Layer 6 of a small transformer language model trained on English Wikipedia (12 layers, counted from 0, width 128).
A neuron's activation on a vector x is GELU(gate . x) times (in . x), where the dot is the dot product.
The model reads these tokens: "o" " l" "ong" "er" " be" " t" "ran" "s" "fer" "ab" "le" " to"

The vector x that enters this layer's MLP at each token. A number n stands for (n - 128) times 0.025.
0 "o": 176, 138, 117, 145, 115, 121, 95, 168, 118, 135, 129, 127, 80, 128, 66, 147, 242, 116, 91, 161, 121, 80, 80, 70, 179, 138, 70, 142, 170, 156, 179, 134, 154, 74, 153, 80, 132, 126, 151, 166, 133, 162, 86, 112, 163, 158, 158, 141, 46, 136, 161, 189, 127, 139, 151, 196, 150, 132, 83, 130, 92, 144, 78, 150, 98, 50, 165, 137, 166, 154, 172, 90, 108, 199, 99, 89, 163, 169, 175, 162, 150, 126, 134, 89, 115, 49, 92, 91, 130, 171, 89, 120, 119, 183, 140, 90, 109, 121, 105, 110, 125, 149, 148, 76, 59, 153, 166, 71, 136, 157, 132, 140, 138, 112, 183, 126, 113, 94, 109, 103, 140, 158, 92, 155, 171, 101, 92, 106
1 " l": 180, 143, 132, 161, 111, 109, 116, 145, 153, 151, 105, 133, 83, 106, 128, 123, 217, 144, 82, 151, 132, 130, 91, 86, 122, 143, 105, 110, 197, 143, 186, 138, 127, 84, 152, 44, 113, 79, 134, 121, 142, 155, 112, 135, 129, 92, 129, 130, 58, 169, 198, 165, 121, 167, 116, 183, 121, 123, 97, 91, 71, 181, 87, 175, 125, 103, 147, 153, 134, 169, 152, 139, 99, 158, 94, 149, 143, 153, 125, 163, 91, 72, 119, 116, 121, 24, 58, 53, 127, 121, 98, 129, 129, 165, 176, 112, 136, 159, 122, 121, 156, 145, 162, 118, 76, 126, 177, 83, 91, 231, 126, 120, 133, 86, 164, 117, 159, 156, 90, 116, 142, 184, 99, 163, 105, 152, 146, 120
2 "ong": 155, 135, 139, 149, 85, 167, 164, 175, 150, 151, 57, 85, 84, 130, 183, 142, 203, 154, 76, 162, 109, 117, 59, 75, 134, 152, 125, 137, 190, 130, 148, 194, 126, 131, 138, 124, 137, 113, 150, 119, 206, 92, 158, 110, 134, 133, 195, 128, 112, 174, 149, 183, 98, 191, 100, 182, 132, 127, 107, 66, 136, 129, 139, 155, 72, 85, 167, 187, 150, 119, 155, 109, 71, 165, 79, 88, 159, 116, 101, 165, 133, 73, 84, 79, 83, 95, 106, 109, 112, 174, 51, 110, 67, 182, 188, 148, 124, 111, 88, 89, 147, 167, 151, 118, 46, 88, 131, 30, 152, 189, 148, 88, 144, 132, 143, 134, 141, 126, 150, 73, 146, 105, 124, 164, 119, 137, 97, 110
3 "er": 146, 125, 132, 207, 77, 135, 90, 166, 112, 73, 96, 141, 77, 108, 115, 195, 227, 156, 45, 155, 89, 147, 65, 97, 138, 198, 132, 146, 165, 111, 164, 113, 144, 85, 146, 104, 155, 63, 146, 95, 195, 91, 131, 115, 160, 154, 168, 146, 148, 189, 211, 177, 110, 154, 110, 193, 150, 201, 72, 115, 146, 141, 106, 157, 111, 87, 201, 179, 124, 102, 170, 130, 93, 166, 123, 109, 133, 75, 121, 160, 122, 125, 133, 133, 130, 105, 85, 103, 86, 106, 81, 119, 133, 193, 135, 94, 169, 119, 98, 157, 168, 99, 132, 99, 61, 97, 154, 64, 103, 157, 123, 117, 113, 92, 154, 116, 142, 104, 128, 88, 153, 123, 107, 173, 95, 134, 48, 118
4 " be": 114, 160, 159, 175, 101, 133, 105, 176, 169, 115, 76, 144, 109, 145, 149, 197, 175, 168, 30, 154, 63, 101, 58, 113, 205, 144, 123, 106, 128, 127, 120, 148, 106, 79, 163, 121, 149, 111, 95, 184, 171, 149, 124, 90, 90, 126, 97, 115, 103, 179, 182, 167, 74, 130, 199, 180, 116, 171, 120, 105, 150, 92, 84, 197, 108, 62, 184, 107, 119, 139, 127, 129, 114, 123, 131, 93, 193, 120, 110, 154, 98, 169, 128, 110, 156, 75, 63, 57, 132, 139, 105, 134, 155, 181, 166, 117, 124, 143, 103, 115, 185, 41, 118, 97, 30, 138, 150, 113, 141, 143, 158, 89, 181, 101, 143, 131, 114, 138, 137, 96, 192, 133, 105, 155, 123, 116, 99, 141
5 " t": 133, 154, 137, 162, 139, 123, 151, 128, 145, 134, 125, 116, 141, 143, 146, 148, 180, 178, 73, 171, 146, 110, 124, 111, 163, 106, 67, 115, 137, 170, 178, 183, 105, 94, 175, 86, 136, 62, 29, 105, 164, 137, 105, 169, 143, 149, 163, 152, 89, 158, 184, 197, 74, 135, 158, 175, 110, 84, 115, 81, 76, 149, 91, 173, 96, 57, 167, 126, 120, 132, 153, 195, 105, 194, 131, 105, 152, 145, 79, 135, 85, 86, 140, 121, 118, 74, 14, 41, 107, 87, 103, 168, 105, 170, 188, 163, 150, 147, 144, 131, 137, 103, 102, 112, 87, 165, 172, 77, 88, 162, 113, 94, 169, 124, 211, 117, 123, 99, 149, 119, 130, 153, 104, 116, 126, 166, 94, 99
6 "ran": 110, 134, 154, 94, 166, 104, 129, 153, 113, 140, 93, 118, 157, 79, 48, 184, 195, 176, 85, 187, 109, 112, 99, 56, 116, 153, 65, 102, 131, 153, 196, 169, 116, 123, 144, 135, 171, 118, 97, 118, 142, 99, 118, 116, 177, 173, 196, 83, 138, 123, 125, 145, 131, 198, 87, 148, 100, 175, 126, 92, 75, 142, 84, 156, 117, 47, 196, 150, 168, 106, 140, 114, 51, 145, 121, 198, 180, 170, 107, 103, 115, 109, 67, 139, 170, 105, 96, 101, 100, 119, 108, 194, 119, 156, 135, 154, 174, 116, 175, 71, 122, 118, 122, 152, 55, 101, 127, 23, 73, 150, 172, 163, 182, 126, 96, 176, 137, 150, 149, 97, 88, 152, 130, 211, 122, 101, 64, 144
7 "s": 62, 168, 160, 90, 142, 80, 156, 178, 167, 128, 45, 152, 118, 88, 123, 141, 212, 142, 116, 194, 127, 143, 150, 97, 127, 141, 106, 117, 142, 125, 152, 128, 103, 63, 162, 141, 66, 110, 73, 123, 115, 127, 101, 151, 150, 133, 193, 63, 135, 59, 110, 177, 114, 201, 101, 158, 136, 164, 90, 82, 123, 129, 126, 157, 83, 55, 140, 186, 127, 159, 134, 156, 101, 141, 155, 104, 129, 145, 147, 123, 82, 78, 122, 89, 89, 56, 34, 122, 100, 100, 108, 213, 175, 171, 173, 117, 114, 202, 145, 109, 110, 115, 160, 160, 131, 134, 107, 105, 84, 150, 144, 119, 170, 99, 80, 129, 170, 145, 144, 110, 150, 193, 137, 175, 211, 116, 78, 119
8 "fer": 131, 170, 149, 127, 163, 103, 140, 145, 141, 63, 72, 132, 74, 128, 153, 144, 175, 75, 111, 133, 144, 124, 80, 77, 145, 182, 137, 133, 135, 117, 144, 167, 141, 122, 97, 133, 95, 88, 127, 173, 158, 127, 86, 130, 152, 111, 164, 110, 152, 104, 147, 170, 114, 195, 49, 241, 112, 163, 87, 86, 138, 131, 99, 116, 131, 65, 161, 131, 143, 132, 182, 181, 139, 183, 140, 58, 240, 97, 137, 142, 88, 66, 66, 145, 96, 82, 55, 108, 108, 100, 125, 218, 166, 105, 149, 137, 35, 163, 162, 111, 111, 90, 159, 130, 130, 137, 76, 54, 101, 174, 103, 157, 150, 132, 142, 146, 96, 165, 155, 107, 89, 129, 175, 127, 125, 146, 158, 85
9 "ab": 149, 177, 152, 111, 137, 138, 148, 219, 104, 118, 95, 175, 61, 85, 52, 93, 194, 138, 77, 149, 157, 109, 137, 47, 149, 180, 123, 95, 166, 146, 125, 120, 162, 127, 211, 86, 119, 77, 92, 135, 76, 53, 120, 151, 130, 151, 152, 143, 153, 140, 190, 197, 151, 160, 98, 157, 132, 144, 148, 106, 183, 145, 114, 138, 111, 53, 194, 80, 139, 124, 156, 119, 122, 166, 149, 104, 129, 162, 108, 170, 137, 120, 55, 137, 131, 81, 98, 105, 101, 124, 104, 194, 152, 217, 123, 133, 88, 132, 97, 131, 102, 149, 177, 106, 117, 202, 113, 49, 105, 137, 151, 110, 158, 112, 147, 175, 144, 108, 127, 92, 101, 129, 118, 115, 89, 109, 42, 69
10 "le": 159, 191, 171, 133, 125, 111, 97, 192, 124, 104, 102, 139, 70, 94, 115, 149, 183, 148, 80, 154, 107, 144, 73, 110, 160, 224, 122, 143, 132, 179, 181, 123, 150, 107, 133, 112, 111, 41, 138, 139, 116, 76, 75, 133, 127, 145, 153, 133, 134, 168, 164, 154, 162, 153, 92, 197, 146, 222, 121, 75, 164, 69, 96, 167, 119, 8, 162, 142, 113, 122, 163, 124, 96, 176, 147, 98, 128, 121, 159, 169, 161, 126, 132, 101, 129, 63, 107, 160, 69, 133, 43, 161, 172, 165, 138, 109, 122, 137, 113, 129, 110, 132, 131, 88, 88, 117, 105, 87, 101, 173, 112, 156, 153, 103, 132, 165, 162, 164, 111, 156, 93, 125, 112, 118, 142, 122, 47, 45
11 " to": 160, 144, 151, 133, 85, 96, 72, 213, 159, 133, 84, 99, 66, 140, 108, 170, 141, 190, 65, 153, 133, 150, 115, 72, 116, 161, 153, 143, 193, 151, 146, 159, 166, 53, 102, 122, 127, 87, 90, 173, 134, 50, 101, 175, 146, 173, 86, 105, 105, 128, 145, 166, 91, 128, 100, 181, 164, 218, 129, 123, 129, 118, 104, 174, 107, 28, 171, 145, 123, 152, 122, 134, 144, 181, 160, 95, 164, 127, 91, 162, 132, 101, 133, 154, 176, 15, 89, 134, 143, 155, 97, 154, 156, 151, 109, 139, 119, 137, 131, 171, 138, 141, 140, 90, 75, 160, 129, 79, 85, 126, 162, 71, 150, 75, 115, 150, 137, 148, 144, 124, 124, 123, 135, 85, 172, 140, 70, 110

Each question shows the input weights of one neuron of the MLP. A number n stands for (n - 128) times 0.0075.

n556 gate: 170, 131, 130, 119, 149, 141, 103, 72, 154, 122, 127, 111, 133, 85, 100, 179, 149, 107, 157, 119, 141, 138, 111, 162, 106, 95, 107, 137, 128, 102, 138, 106, 120, 122, 157, 129, 97, 112, 172, 124, 107, 172, 95, 139, 80, 122, 139, 127, 140, 120, 174, 115, 125, 104, 142, 101, 91, 119, 136, 167, 123, 139, 119, 109, 144, 116, 131, 70, 113, 139, 143, 151, 122, 130, 156, 104, 146, 172, 108, 170, 140, 138, 130, 161, 124, 128, 145, 83, 120, 99, 141, 118, 96, 139, 127, 154, 111, 137, 121, 135, 107, 138, 99, 114, 155, 156, 105, 136, 140, 90, 113, 93, 120, 142, 186, 123, 127, 116, 129, 161, 107, 88, 139, 116, 113, 97, 137, 153
n556 in: 121, 103, 145, 149, 88, 91, 123, 133, 152, 129, 107, 109, 137, 156, 196, 143, 118, 103, 143, 152, 136, 149, 98, 126, 147, 130, 117, 98, 130, 151, 104, 153, 76, 126, 120, 105, 134, 164, 123, 160, 128, 159, 130, 138, 144, 134, 162, 115, 130, 154, 156, 96, 137, 130, 133, 182, 133, 140, 117, 156, 130, 81, 102, 92, 122, 116, 116, 158, 102, 105, 130, 117, 138, 116, 155, 134, 75, 168, 140, 107, 178, 104, 156, 132, 105, 121, 150, 159, 166, 114, 89, 101, 139, 193, 126, 168, 112, 162, 180, 79, 129, 148, 84, 122, 74, 134, 123, 130, 160, 162, 148, 117, 112, 113, 122, 126, 91, 107, 114, 84, 161, 114, 139, 191, 143, 164, 192, 95
On which token does it fire most, and how strongly? 9 "ab", at about 0.27

n435 gate: 92, 155, 122, 126, 150, 117, 68, 136, 154, 85, 139, 178, 107, 152, 119, 169, 115, 111, 148, 173, 115, 134, 120, 137, 133, 127, 139, 105, 123, 155, 170, 131, 150, 147, 90, 107, 132, 137, 125, 149, 103, 142, 117, 100, 102, 110, 94, 131, 104, 127, 107, 171, 127, 155, 119, 145, 125, 97, 110, 151, 148, 111, 147, 135, 154, 90, 108, 105, 143, 95, 121, 126, 115, 121, 141, 98, 93, 150, 154, 165, 111, 122, 148, 115, 105, 120, 106, 129, 116, 165, 154, 78, 78, 113, 123, 125, 100, 102, 120, 123, 143, 140, 155, 137, 113, 112, 131, 139, 117, 96, 109, 133, 119, 120, 158, 143, 97, 151, 138, 145, 129, 147, 162, 166, 144, 134, 117, 118
n435 in: 161, 116, 145, 100, 143, 124, 143, 131, 137, 189, 179, 106, 159, 136, 106, 135, 138, 130, 89, 110, 151, 149, 117, 106, 120, 128, 86, 85, 141, 94, 109, 153, 118, 142, 164, 113, 127, 142, 130, 153, 124, 169, 106, 123, 110, 119, 139, 173, 136, 119, 165, 70, 116, 83, 117, 156, 119, 130, 76, 105, 111, 186, 165, 114, 144, 137, 117, 148, 93, 165, 110, 182, 163, 130, 81, 121, 113, 106, 103, 133, 128, 127, 123, 144, 151, 135, 130, 170, 137, 119, 126, 109, 159, 139, 137, 139, 116, 116, 111, 90, 80, 99, 86, 103, 94, 136, 122, 106, 130, 193, 126, 122, 183, 110, 140, 130, 176, 133, 116, 100, 140, 118, 111, 146, 120, 156, 118, 143
On which two tokens does it fire most, strongest first? 0 "o", 4 " be"

n588 gate: 144, 152, 100, 100, 157, 175, 132, 148, 94, 148, 160, 84, 124, 83, 99, 132, 127, 164, 111, 147, 91, 90, 113, 95, 149, 121, 141, 121, 89, 126, 133, 148, 161, 105, 134, 134, 131, 159, 164, 139, 85, 134, 144, 173, 167, 143, 90, 96, 138, 110, 114, 102, 141, 135, 142, 143, 178, 120, 99, 118, 132, 176, 119, 141, 114, 124, 92, 132, 136, 128, 97, 155, 142, 132, 126, 160, 131, 84, 95, 155, 113, 145, 121, 141, 139, 159, 163, 134, 123, 137, 109, 100, 148, 95, 165, 133, 93, 154, 93, 137, 166, 110, 141, 121, 143, 101, 130, 142, 149, 127, 129, 108, 144, 120, 73, 87, 98, 143, 128, 124, 124, 109, 143, 143, 97, 148, 97, 147
n588 in: 128, 75, 162, 137, 145, 117, 117, 140, 117, 172, 122, 139, 137, 128, 69, 128, 121, 137, 146, 124, 129, 147, 125, 174, 84, 149, 84, 115, 113, 116, 134, 168, 117, 120, 117, 144, 154, 109, 143, 109, 128, 136, 141, 133, 107, 123, 142, 128, 118, 82, 158, 144, 151, 132, 151, 98, 155, 129, 166, 162, 46, 127, 115, 120, 108, 116, 123, 93, 156, 142, 75, 158, 138, 98, 105, 104, 136, 185, 158, 133, 136, 140, 145, 113, 113, 130, 108, 115, 88, 94, 136, 117, 96, 127, 149, 89, 165, 73, 108, 171, 169, 147, 102, 129, 137, 88, 123, 122, 121, 132, 119, 165, 98, 108, 150, 167, 147, 126, 100, 86, 144, 147, 106, 153, 141, 152, 86, 118
It fires most on token 8 "fer"

n299 gate: 132, 109, 137, 107, 156, 131, 146, 150, 132, 132, 152, 62, 145, 128, 135, 98, 150, 173, 112, 107, 145, 163, 181, 153, 132, 109, 112, 126, 87, 131, 127, 113, 149, 132, 112, 136, 97, 156, 106, 123, 102, 113, 132, 155, 106, 112, 100, 105, 107, 114, 143, 145, 139, 162, 124, 107, 96, 111, 177, 87, 72, 125, 136, 102, 119, 110, 130, 135, 124, 127, 153, 122, 95, 103, 124, 115, 157, 134, 146, 142, 93, 108, 121, 149, 81, 118, 130, 124, 136, 155, 139, 123, 88, 113, 170, 105, 150, 144, 164, 176, 155, 116, 152, 127, 159, 129, 122, 130, 83, 92, 149, 57, 85, 128, 130, 123, 116, 166, 123, 154, 118, 171, 143, 166, 145, 131, 146, 173
n299 in: 136, 78, 191, 162, 130, 119, 145, 122, 151, 134, 112, 165, 179, 108, 136, 140, 168, 156, 112, 131, 138, 178, 113, 105, 158, 109, 114, 118, 146, 112, 116, 69, 100, 137, 90, 161, 127, 96, 95, 125, 123, 100, 130, 98, 140, 102, 105, 128, 114, 163, 110, 92, 86, 126, 149, 153, 110, 46, 135, 132, 86, 130, 139, 114, 126, 104, 84, 92, 152, 125, 118, 166, 147, 168, 160, 155, 121, 116, 147, 140, 76, 119, 168, 134, 105, 128, 157, 154, 112, 153, 158, 104, 134, 115, 133, 135, 165, 85, 147, 155, 105, 130, 92, 160, 94, 128, 143, 161, 125, 150, 127, 111, 143, 123, 147, 139, 140, 164, 149, 134, 99, 65, 151, 144, 152, 142, 148, 140
It fires most on token 5 " t"

n607 gate: 115, 106, 153, 95, 156, 95, 138, 156, 87, 157, 140, 120, 142, 135, 166, 118, 129, 78, 144, 97, 122, 77, 124, 118, 109, 120, 139, 123, 71, 124, 115, 121, 126, 117, 110, 119, 141, 137, 175, 129, 163, 118, 153, 103, 139, 164, 99, 130, 128, 115, 122, 150, 131, 109, 150, 101, 122, 118, 139, 114, 134, 90, 146, 99, 133, 157, 64, 120, 114, 84, 117, 123, 90, 155, 111, 137, 171, 115, 130, 149, 145, 127, 131, 160, 160, 97, 99, 110, 99, 109, 154, 170, 160, 138, 167, 105, 106, 160, 109, 145, 116, 159, 138, 105, 90, 145, 77, 140, 140, 109, 135, 105, 140, 173, 127, 146, 96, 119, 108, 152, 113, 172, 123, 115, 151, 185, 146, 168
n607 in: 97, 132, 104, 75, 146, 92, 135, 102, 168, 109, 102, 127, 143, 113, 144, 117, 80, 140, 87, 136, 170, 120, 149, 164, 113, 125, 141, 164, 175, 99, 163, 144, 127, 163, 117, 110, 114, 148, 106, 157, 151, 120, 121, 134, 121, 102, 151, 135, 149, 137, 131, 89, 144, 164, 151, 166, 109, 99, 127, 167, 138, 160, 135, 141, 157, 145, 122, 144, 140, 78, 88, 132, 92, 156, 129, 157, 150, 134, 103, 105, 140, 146, 136, 113, 107, 85, 108, 170, 121, 145, 132, 142, 149, 129, 122, 149, 133, 89, 165, 155, 119, 97, 139, 113, 145, 93, 165, 93, 132, 123, 107, 119, 129, 115, 150, 159, 103, 146, 90, 69, 110, 96, 101, 137, 115, 109, 124, 123
It fires most on token 8 "fer"

n590 gate: 107, 127, 165, 119, 105, 160, 127, 108, 79, 101, 168, 117, 118, 150, 113, 104, 109, 88, 97, 133, 122, 127, 108, 92, 112, 98, 94, 132, 144, 144, 106, 134, 143, 131, 112, 142, 137, 144, 125, 122, 139, 171, 105, 132, 127, 134, 95, 139, 86, 96, 138, 106, 144, 179, 137, 176, 83, 111, 88, 127, 148, 168, 151, 171, 169, 115, 127, 126, 102, 95, 169, 127, 151, 141, 144, 100, 115, 137, 141, 106, 163, 161, 157, 139, 131, 127, 137, 119, 132, 121, 101, 142, 152, 112, 110, 165, 83, 121, 106, 112, 163, 148, 144, 92, 139, 164, 147, 155, 89, 102, 106, 123, 100, 153, 106, 119, 106, 135, 106, 141, 150, 141, 151, 98, 143, 145, 140, 116
n590 in: 158, 123, 104, 127, 119, 106, 137, 84, 156, 155, 169, 148, 108, 95, 101, 93, 123, 142, 104, 128, 130, 99, 109, 158, 110, 134, 149, 161, 140, 139, 114, 105, 103, 118, 190, 123, 164, 142, 114, 155, 141, 121, 138, 133, 149, 97, 179, 106, 102, 179, 95, 160, 104, 76, 110, 200, 137, 124, 97, 150, 110, 84, 108, 82, 125, 149, 124, 101, 165, 151, 123, 126, 175, 126, 139, 133, 109, 116, 129, 130, 130, 83, 137, 168, 156, 130, 153, 147, 163, 138, 122, 116, 88, 138, 76, 99, 115, 104, 107, 123, 148, 103, 140, 171, 131, 94, 123, 158, 94, 139, 151, 169, 156, 152, 138, 111, 154, 126, 128, 147, 137, 135, 124, 125, 111, 133, 75, 174
It fires most on token 0 "o"

n233 gate: 157, 121, 120, 153, 133, 140, 122, 114, 149, 149, 129, 71, 146, 175, 129, 159, 172, 42, 139, 108, 173, 145, 137, 123, 105, 137, 101, 120, 118, 92, 89, 104, 107, 92, 136, 102, 99, 126, 113, 125, 85, 141, 123, 130, 102, 131, 125, 103, 111, 129, 79, 83, 131, 111, 129, 114, 144, 126, 139, 113, 98, 147, 156, 136, 169, 121, 120, 96, 128, 114, 125, 109, 121, 146, 109, 118, 145, 137, 155, 132, 68, 98, 89, 144, 129, 139, 179, 161, 147, 105, 145, 132, 129, 114, 162, 138, 116, 123, 147, 99, 126, 132, 99, 124, 136, 112, 218, 152, 84, 159, 112, 135, 143, 100, 135, 102, 152, 135, 128, 161, 99, 131, 123, 115, 149, 140, 156, 166
n233 in: 125, 93, 148, 148, 134, 144, 130, 147, 140, 93, 107, 165, 167, 130, 153, 87, 82, 121, 132, 135, 113, 99, 110, 149, 103, 135, 150, 141, 147, 130, 152, 170, 154, 133, 154, 97, 158, 151, 139, 109, 109, 142, 178, 110, 144, 128, 119, 146, 119, 136, 164, 113, 87, 175, 161, 143, 104, 142, 119, 156, 43, 101, 109, 128, 99, 151, 91, 116, 143, 96, 123, 180, 77, 152, 119, 128, 136, 130, 187, 131, 101, 74, 165, 116, 91, 114, 103, 147, 149, 132, 151, 180, 130, 116, 174, 160, 155, 174, 92, 103, 157, 122, 156, 78, 134, 141, 150, 108, 144, 88, 89, 124, 73, 95, 83, 179, 103, 100, 129, 142, 147, 106, 128, 104, 111, 115, 111, 113
On which token does it fire most, and how strongly? 1 " l", at about 1.8

n72 gate: 117, 145, 91, 83, 190, 133, 114, 199, 137, 182, 151, 117, 122, 130, 127, 124, 114, 109, 127, 120, 180, 120, 125, 131, 119, 110, 125, 164, 109, 133, 158, 148, 111, 108, 130, 164, 142, 123, 142, 113, 158, 107, 125, 127, 93, 123, 117, 150, 77, 119, 93, 97, 198, 124, 114, 165, 99, 60, 136, 106, 138, 62, 81, 131, 121, 171, 140, 165, 132, 174, 130, 123, 88, 108, 152, 137, 152, 142, 124, 139, 144, 100, 132, 166, 152, 134, 124, 113, 109, 112, 80, 142, 111, 123, 156, 157, 129, 139, 148, 126, 133, 104, 123, 144, 117, 145, 141, 91, 155, 139, 77, 133, 138, 77, 77, 136, 117, 156, 113, 166, 126, 106, 141, 126, 149, 135, 148, 148
n72 in: 111, 191, 122, 109, 151, 123, 146, 128, 145, 141, 111, 159, 148, 148, 145, 124, 143, 73, 108, 123, 163, 142, 121, 154, 105, 138, 123, 148, 134, 123, 124, 118, 101, 65, 68, 142, 165, 80, 134, 126, 125, 124, 102, 156, 104, 139, 69, 144, 133, 92, 147, 139, 127, 126, 106, 148, 91, 130, 131, 142, 122, 144, 117, 178, 152, 159, 122, 135, 133, 123, 104, 89, 162, 140, 119, 162, 98, 155, 160, 87, 119, 98, 157, 111, 104, 101, 160, 136, 142, 84, 110, 163, 144, 126, 180, 173, 144, 90, 147, 95, 122, 112, 98, 115, 93, 113, 176, 79, 135, 152, 187, 99, 107, 126, 123, 143, 115, 109, 134, 154, 153, 147, 120, 116, 170, 141, 95, 116
Its three highest activations, in order, are on tokens 6 "ran", 1 " l", 7 "s"

n45 gate: 123, 77, 104, 112, 112, 133, 138, 99, 155, 81, 171, 144, 76, 133, 141, 103, 133, 172, 80, 150, 145, 112, 142, 122, 139, 108, 122, 102, 138, 111, 112, 152, 72, 98, 151, 112, 115, 136, 138, 147, 92, 133, 140, 191, 174, 161, 92, 105, 122, 119, 128, 110, 135, 137, 146, 126, 126, 141, 167, 171, 114, 133, 115, 121, 125, 119, 78, 134, 130, 126, 111, 153, 136, 115, 118, 181, 108, 148, 55, 101, 136, 102, 124, 148, 139, 149, 141, 123, 151, 152, 126, 129, 157, 89, 102, 126, 131, 113, 146, 146, 73, 111, 126, 160, 109, 156, 155, 108, 151, 151, 162, 148, 177, 108, 102, 89, 107, 109, 74, 123, 123, 151, 119, 176, 108, 150, 117, 136
n45 in: 154, 105, 176, 143, 119, 135, 138, 126, 122, 121, 159, 82, 110, 117, 93, 69, 130, 94, 163, 146, 135, 108, 101, 88, 61, 128, 116, 80, 120, 117, 104, 102, 150, 168, 141, 201, 165, 81, 119, 105, 149, 138, 79, 113, 111, 113, 104, 92, 107, 145, 144, 71, 164, 99, 103, 135, 134, 96, 132, 152, 145, 130, 74, 135, 153, 135, 149, 173, 155, 151, 136, 141, 85, 132, 116, 148, 152, 166, 170, 130, 141, 140, 151, 135, 168, 113, 153, 85, 134, 136, 145, 119, 131, 125, 137, 65, 126, 157, 152, 92, 146, 110, 104, 116, 107, 125, 136, 173, 86, 153, 117, 142, 76, 154, 157, 176, 142, 138, 165, 149, 93, 140, 146, 145, 163, 81, 106, 142
It fires most on token 6 "ran"

n473 gate: 107, 104, 124, 145, 160, 134, 112, 61, 132, 117, 116, 106, 161, 124, 120, 138, 97, 111, 130, 114, 96, 131, 138, 153, 134, 123, 163, 69, 161, 127, 138, 130, 95, 115, 97, 120, 90, 114, 146, 162, 116, 156, 127, 137, 103, 104, 112, 118, 105, 117, 102, 63, 120, 144, 118, 138, 133, 187, 116, 96, 127, 127, 110, 160, 142, 116, 137, 87, 87, 151, 139, 128, 176, 153, 138, 110, 128, 97, 145, 177, 107, 164, 129, 148, 124, 157, 112, 102, 149, 98, 146, 113, 92, 120, 95, 120, 159, 163, 139, 115, 129, 103, 142, 185, 112, 121, 125, 152, 95, 133, 116, 97, 132, 108, 127, 141, 117, 119, 134, 116, 116, 159, 132, 127, 152, 167, 119, 131
n473 in: 110, 138, 124, 120, 95, 118, 127, 87, 152, 128, 129, 150, 125, 156, 135, 116, 159, 181, 144, 121, 125, 139, 126, 132, 116, 126, 87, 147, 72, 80, 131, 131, 118, 130, 132, 147, 168, 129, 106, 135, 171, 121, 103, 104, 116, 104, 121, 119, 97, 136, 139, 135, 102, 144, 158, 154, 119, 87, 134, 126, 129, 185, 172, 166, 155, 127, 98, 147, 210, 141, 119, 138, 132, 95, 132, 114, 123, 94, 70, 76, 120, 161, 135, 125, 132, 109, 102, 122, 143, 116, 131, 167, 121, 153, 131, 173, 147, 87, 179, 135, 120, 162, 109, 118, 158, 131, 158, 107, 118, 141, 106, 135, 162, 133, 103, 98, 114, 129, 101, 121, 130, 159, 100, 147, 135, 103, 112, 166
It fires most on token 4 " be"

n92 gate: 130, 92, 173, 152, 94, 106, 145, 151, 167, 141, 91, 126, 118, 135, 134, 104, 140, 130, 62, 151, 116, 125, 151, 108, 90, 162, 160, 122, 142, 87, 133, 159, 107, 189, 98, 115, 134, 156, 149, 155, 100, 108, 96, 108, 141, 146, 182, 158, 87, 150, 102, 135, 158, 99, 146, 130, 130, 123, 133, 102, 80, 114, 91, 96, 147, 129, 148, 128, 134, 101, 129, 105, 122, 76, 129, 106, 137, 148, 136, 120, 128, 141, 93, 121, 100, 158, 162, 137, 147, 152, 137, 93, 146, 132, 150, 106, 131, 145, 67, 156, 150, 170, 126, 130, 107, 100, 131, 174, 171, 153, 44, 124, 122, 69, 96, 127, 78, 149, 176, 111, 147, 160, 121, 111, 163, 155, 106, 154
n92 in: 144, 71, 126, 109, 138, 108, 119, 159, 137, 145, 135, 134, 113, 105, 87, 104, 99, 131, 94, 157, 126, 164, 125, 72, 118, 137, 155, 114, 167, 122, 118, 175, 137, 165, 120, 77, 106, 154, 159, 119, 124, 82, 144, 125, 120, 175, 130, 164, 159, 86, 136, 123, 150, 109, 125, 139, 136, 144, 154, 115, 161, 107, 86, 101, 138, 120, 145, 102, 123, 159, 112, 110, 151, 136, 108, 106, 129, 109, 118, 142, 65, 125, 96, 96, 118, 136, 122, 145, 101, 152, 150, 132, 105, 122, 139, 60, 109, 108, 186, 160, 171, 145, 84, 179, 126, 50, 117, 119, 146, 130, 115, 148, 159, 130, 126, 117, 127, 99, 137, 138, 91, 124, 105, 118, 128, 164, 108, 126
On which two tokens does it fire most, strongest first? 2 "ong", 3 "er"

n68 gate: 164, 131, 108, 98, 90, 120, 134, 77, 165, 126, 92, 91, 154, 129, 135, 164, 149, 153, 116, 119, 157, 127, 151, 141, 88, 116, 97, 69, 94, 133, 173, 146, 126, 128, 143, 101, 91, 103, 135, 120, 136, 88, 146, 118, 150, 145, 148, 167, 97, 110, 170, 111, 167, 113, 139, 115, 134, 119, 98, 127, 146, 95, 144, 126, 88, 145, 108, 136, 136, 153, 158, 120, 157, 58, 135, 142, 112, 124, 134, 146, 82, 113, 81, 162, 137, 134, 134, 103, 98, 131, 114, 130, 145, 117, 160, 138, 149, 104, 98, 138, 109, 132, 113, 136, 150, 156, 99, 117, 126, 87, 119, 69, 144, 136, 102, 113, 105, 194, 133, 136, 166, 147, 124, 126, 128, 143, 189, 147
n68 in: 110, 144, 134, 122, 111, 112, 111, 169, 128, 142, 121, 163, 100, 105, 161, 137, 99, 125, 157, 163, 123, 135, 148, 97, 144, 113, 105, 105, 129, 139, 117, 113, 141, 113, 136, 118, 135, 161, 148, 150, 83, 162, 139, 121, 134, 142, 76, 108, 128, 168, 124, 116, 133, 158, 127, 136, 178, 127, 143, 119, 143, 150, 173, 143, 133, 137, 98, 110, 97, 84, 175, 106, 89, 124, 140, 117, 142, 117, 67, 158, 156, 104, 162, 125, 79, 85, 147, 139, 163, 108, 156, 151, 122, 151, 168, 103, 100, 139, 151, 135, 145, 159, 136, 174, 113, 120, 162, 145, 159, 91, 140, 102, 102, 89, 157, 139, 130, 87, 151, 80, 100, 163, 158, 123, 114, 141, 112, 152
On which two tokens does it fire most, strongest first? 1 " l", 7 "s"